Layer 4 of a small transformer language model trained on English Wikipedia (11 layers, counted from 0, width 96).
A neuron's activation on a vector x is squared ReLU(weights . x), where the dot is the dot product.
The model reads these tokens: "- " "Franc" "isc" "o " "Gr" "and" "e " "C" "ovi"

The vector x that enters this layer's MLP at each token. A number n stands for n times 0.041.
0 "- ": 27 11 -9 41 -1 -22 48 -24 32 14 53 31 3 -20 29 -22 -32 -1 1 28 21 -27 9 26 -50 53 1 -46 -13 37 12 37 -57 12 -3 -22 -33 4 20 -4 14 -6 15 9 20 9 -12 5 48 -19 -17 19 17 28 10 29 0 -23 60 15 6 -15 52 20 -9 14 3 7 -2 5 -5 -20 15 -30 16 -7 32 -13 -21 10 -6 -15 14 -3 15 -30 10 4 -29 7 -7 8 -8 -21 45 -37
1 "Franc": 36 -7 -37 21 5 21 25 -6 -26 79 33 -19 -3 37 -13 -74 20 15 -25 46 -22 -19 -36 -15 34 8 -9 -2 8 6 1 15 -41 -3 -28 -28 0 0 -13 -11 21 13 -10 -34 -6 38 12 32 -4 14 22 2 20 34 -7 19 -15 -8 18 26 -7 21 16 -34 -36 23 7 28 -10 -50 1 12 8 -20 13 0 10 27 -3 -8 -51 -1 8 -1 -5 -37 16 -13 10 2 -55 -34 -4 0 -22 8
2 "isc": 25 -54 -39 46 32 28 21 8 -13 13 13 -20 1 9 8 -20 -15 37 -14 10 -32 16 13 -21 30 0 -34 -21 30 5 23 -31 -5 -20 13 -5 14 30 18 -29 -1 34 -29 33 -22 -11 -2 -28 51 -10 -6 14 -28 25 15 8 5 -28 66 -29 -17 15 4 -9 -15 9 39 28 9 -46 -16 10 26 -3 13 -32 21 38 -61 -38 -10 21 14 7 9 -9 -1 -13 0 -4 -24 -26 -26 38 10 1
3 "o ": 33 -36 -14 43 -33 -95 23 -1 2 -2 40 7 -16 -1 23 6 18 22 -12 -7 17 10 -5 -39 21 30 20 -21 -13 -7 -10 5 -20 -21 -24 -35 14 31 58 -31 -10 29 -2 -3 -21 0 8 -5 -5 5 -33 -19 24 17 -26 18 -18 -31 18 2 13 -8 17 -7 -26 4 -29 -6 4 -32 17 25 1 -5 -14 11 72 14 -16 31 0 -21 8 4 -34 -69 1 5 13 4 -33 -18 10 11 -5 2
4 "Gr": 5 -35 -27 45 21 21 -11 27 -11 14 -5 -7 6 40 -12 -7 -7 14 -6 26 11 -2 4 -34 58 24 15 -39 -23 -12 14 -14 -6 -7 -7 -21 -21 17 3 -5 -19 -16 11 -9 8 13 36 10 35 31 -6 1 -11 34 18 36 9 8 44 -22 -17 32 -27 -31 -23 -1 2 -58 -14 -65 8 -1 51 -12 -18 26 20 8 0 2 4 4 4 13 -23 -39 20 -36 20 -44 -56 -31 19 50 1 -12
5 "and": 41 -24 -39 41 -24 3 44 16 7 11 27 -4 7 8 4 -33 6 3 5 -14 14 -17 5 -24 54 23 6 22 -39 -26 5 14 10 -10 8 25 1 -10 -14 -16 -12 -1 6 5 -25 -9 13 -4 4 -32 61 -6 28 26 27 70 -2 5 38 -32 -44 -10 7 -55 -9 -1 -15 39 -11 11 2 1 8 43 15 -27 9 21 -40 -15 -14 18 -8 20 9 -55 -30 25 -21 -3 4 -15 57 2 4 11
6 "e ": 45 -20 -1 35 -16 -94 17 -2 27 10 19 5 -40 -6 25 -12 6 18 -25 24 17 25 19 -2 47 45 6 11 25 9 19 -20 -10 -37 -12 -15 17 37 51 -4 0 7 -2 -25 -7 6 12 -34 13 -1 21 -13 33 22 -7 24 7 1 23 27 -3 1 20 1 -28 11 -13 14 1 -18 7 -2 1 31 -29 4 30 22 -27 23 16 24 -13 0 -74 -59 -7 4 17 -4 -43 10 3 -14 5 15
7 "C": 28 -28 -34 64 -4 20 24 15 -5 14 15 -12 -12 25 10 -27 -14 -13 -50 8 9 0 -23 14 79 34 -7 0 9 32 -6 -9 23 -4 -19 -5 -10 15 -2 13 -21 -5 -56 -6 -30 -2 7 16 65 -10 25 3 9 34 20 -2 -16 -2 18 37 -12 28 24 0 7 24 4 -16 -5 -16 0 15 36 10 -19 -21 -2 -9 -27 -4 34 45 24 -20 -40 4 -7 -21 11 -14 -55 -5 7 49 5 -42
8 "ovi": 15 -20 -15 29 -12 19 -11 16 1 -15 34 3 7 -4 10 6 -30 11 -17 8 14 -14 29 -43 46 -19 10 -27 50 8 24 27 -26 28 -28 -23 -7 4 36 -6 32 -10 -16 -24 -27 17 59 -42 -18 6 -33 14 -24 22 -4 11 17 1 18 9 -18 -19 -1 -6 4 38 0 24 4 -24 35 35 45 -15 51 -28 -11 39 -28 -31 -1 -8 -28 36 9 -42 10 -64 21 -19 6 13 25 6 -13 16

Each question shows the input weights of one neuron of the MLP. A number n stands for n times 0.016.

n107: -2 19 9 -43 8 2 27 -9 18 12 -61 27 -42 23 -31 18 -15 -1 1 -8 -12 -2 -15 -14 14 -21 0 7 -1 3 7 -22 -2 -44 -11 -22 22 5 -10 20 -18 -25 17 52 -18 -12 34 -7 -36 22 -7 10 -31 -10 -5 -35 17 24 -33 -19 35 8 -47 -21 -14 5 -3 45 1 36 -11 -23 14 -30 48 -30 44 21 -51 -6 -42 8 5 38 -27 -5 1 45 8 8 13 -12 1 -4 4 -39
It fires most on token 2 "isc"

n170: -5 -12 -1 -19 -7 11 -5 46 -14 -4 0 18 -6 -11 -31 2 11 21 10 11 2 -17 8 27 -1 7 2 1 16 -10 -2 10 32 -8 1 -19 1 -17 -1 -2 20 3 12 -6 6 -8 -6 4 -26 0 41 12 9 -25 -26 -10 13 0 44 19 -7 32 -26 22 -5 4 19 42 -13 -5 1 -15 -13 6 10 9 22 6 8 7 13 2 5 23 -16 5 -7 23 16 -1 8 -6 -4 7 -18 -15
Its three highest activations, in order, are on tokens 1 "Franc", 6 "e ", 5 "and"

n284: 8 -8 -17 -4 35 16 -14 -13 -3 -33 -17 -16 10 -35 -10 -20 -53 -1 31 -7 27 8 24 -16 -18 -43 7 41 -3 19 -40 -28 -1 -13 27 -44 -42 8 -3 -3 -58 -10 -10 -2 18 9 -49 27 -51 -8 -8 4 28 3 -9 -8 9 27 3 -10 -59 1 -60 1 -3 26 21 -45 31 21 -24 29 4 -51 -16 18 1 15 38 36 -33 37 12 -8 12 48 36 4 7 19 -15 -6 20 -11 14 -19
It fires most on token 4 "Gr"

n335: -8 19 10 15 -29 18 13 8 -23 22 -33 -28 18 3 17 36 4 -5 -21 5 26 -12 -22 -15 -20 1 -18 2 -2 -1 -23 10 9 -10 8 3 40 3 8 -8 -38 14 -12 19 -10 -3 21 28 -11 9 8 10 24 -11 -21 -22 -16 3 19 -34 -9 -20 -27 -8 41 36 3 -23 -2 7 -34 -24 -16 11 -19 1 -2 17 -21 7 21 1 -4 16 -5 30 25 0 -1 8 -25 14 -29 24 46 26
It fires most on token 7 "C"

n217: -37 -1 27 -35 13 -16 7 36 -51 38 13 10 7 7 3 10 -9 24 24 -34 -17 13 9 27 8 5 33 37 32 31 -41 -15 39 -35 -45 -30 24 -16 -5 -30 -19 -29 -20 5 3 12 31 5 12 24 -7 0 -28 -6 46 -21 15 -2 -37 -1 22 1 12 -20 40 0 17 -8 16 -31 13 -10 18 5 -13 18 -8 3 -29 -9 -7 9 3 -19 4 15 -7 13 -29 1 -2 -24 1 -22 -20 1
It fires most on token 7 "C"

n17: 22 -14 -26 6 -3 0 10 -3 -25 30 3 -51 8 -31 -13 11 -11 -3 13 -22 -16 -36 33 16 -13 -33 27 1 10 -1 -19 -1 -4 -6 -10 -45 -15 8 12 -13 2 -3 3 -14 -4 -10 -38 -2 9 -17 15 1 17 14 -18 19 -15 -22 25 27 12 -11 -33 14 14 9 13 -27 -8 15 20 -2 -12 -11 14 28 -13 -2 79 -3 8 -9 -18 -20 -5 -19 -2 20 24 25 19 8 8 -64 -1 20
It fires most on token 0 "- "

n186: 18 -8 34 -15 -17 -20 16 -10 -5 -19 1 -13 24 10 -28 45 2 29 9 -3 -15 8 6 17 5 -17 14 -21 -29 2 -35 -21 4 18 -10 5 10 1 3 -23 2 -35 14 29 -4 -9 5 28 -18 -3 4 12 9 23 -8 -14 18 -21 -13 4 -5 -13 23 33 0 -20 -13 35 0 6 -21 5 -8 -23 2 -21 13 15 20 1 -16 14 15 -4 -13 -10 19 28 -26 41 16 21 8 18 -16 17
It fires most on token 3 "o "

n229: -16 -23 11 -11 27 0 1 -13 -9 34 -9 22 29 10 -4 -37 40 2 9 -12 -15 38 -18 -17 -47 -15 -19 -33 -9 26 -21 7 -13 -42 -7 -4 11 -22 4 18 40 6 -17 18 -21 -7 -38 29 -37 4 4 -33 25 9 -34 -27 -16 2 -19 18 -22 6 -8 -10 13 -15 -49 -12 -8 -5 -29 34 -9 -2 -29 27 37 14 -11 18 -20 -14 -6 12 26 -12 -8 6 -30 7 -4 17 16 -18 -7 38
Its two highest activations, in order, are on tokens 1 "Franc", 3 "o "

n99: -13 15 5 -11 -28 -4 -29 35 7 6 -14 -22 -34 -4 -13 5 -12 19 -13 -7 11 -26 -2 14 -25 -6 9 17 14 -1 9 -49 -10 11 24 -70 13 -32 -48 -15 51 -9 15 36 34 -7 20 -15 -11 44 -21 13 -13 -18 -14 9 -4 15 -23 -10 8 -7 34 5 30 -21 2 -26 1 15 -13 7 12 25 39 5 8 -25 12 8 7 20 -1 15 8 -11 -7 -50 14 3 25 2 -18 -6 -6 5
It fires most on token 8 "ovi"

n238: 17 -11 30 -5 34 16 11 28 -5 23 -13 -12 12 -20 12 26 -8 8 -28 9 -29 2 -23 23 -26 -1 -12 19 -16 8 -5 -40 15 -10 -2 -21 15 -1 -10 17 17 5 19 9 64 8 -37 20 24 4 -25 -4 -12 -36 -13 6 11 -29 21 27 -2 13 -14 -25 -30 -8 -7 31 -2 -29 12 11 -26 1 11 -4 -18 -8 41 3 4 -1 -2 6 30 -8 36 -22 11 26 41 15 30 -19 14 -9
It fires most on token 0 "- "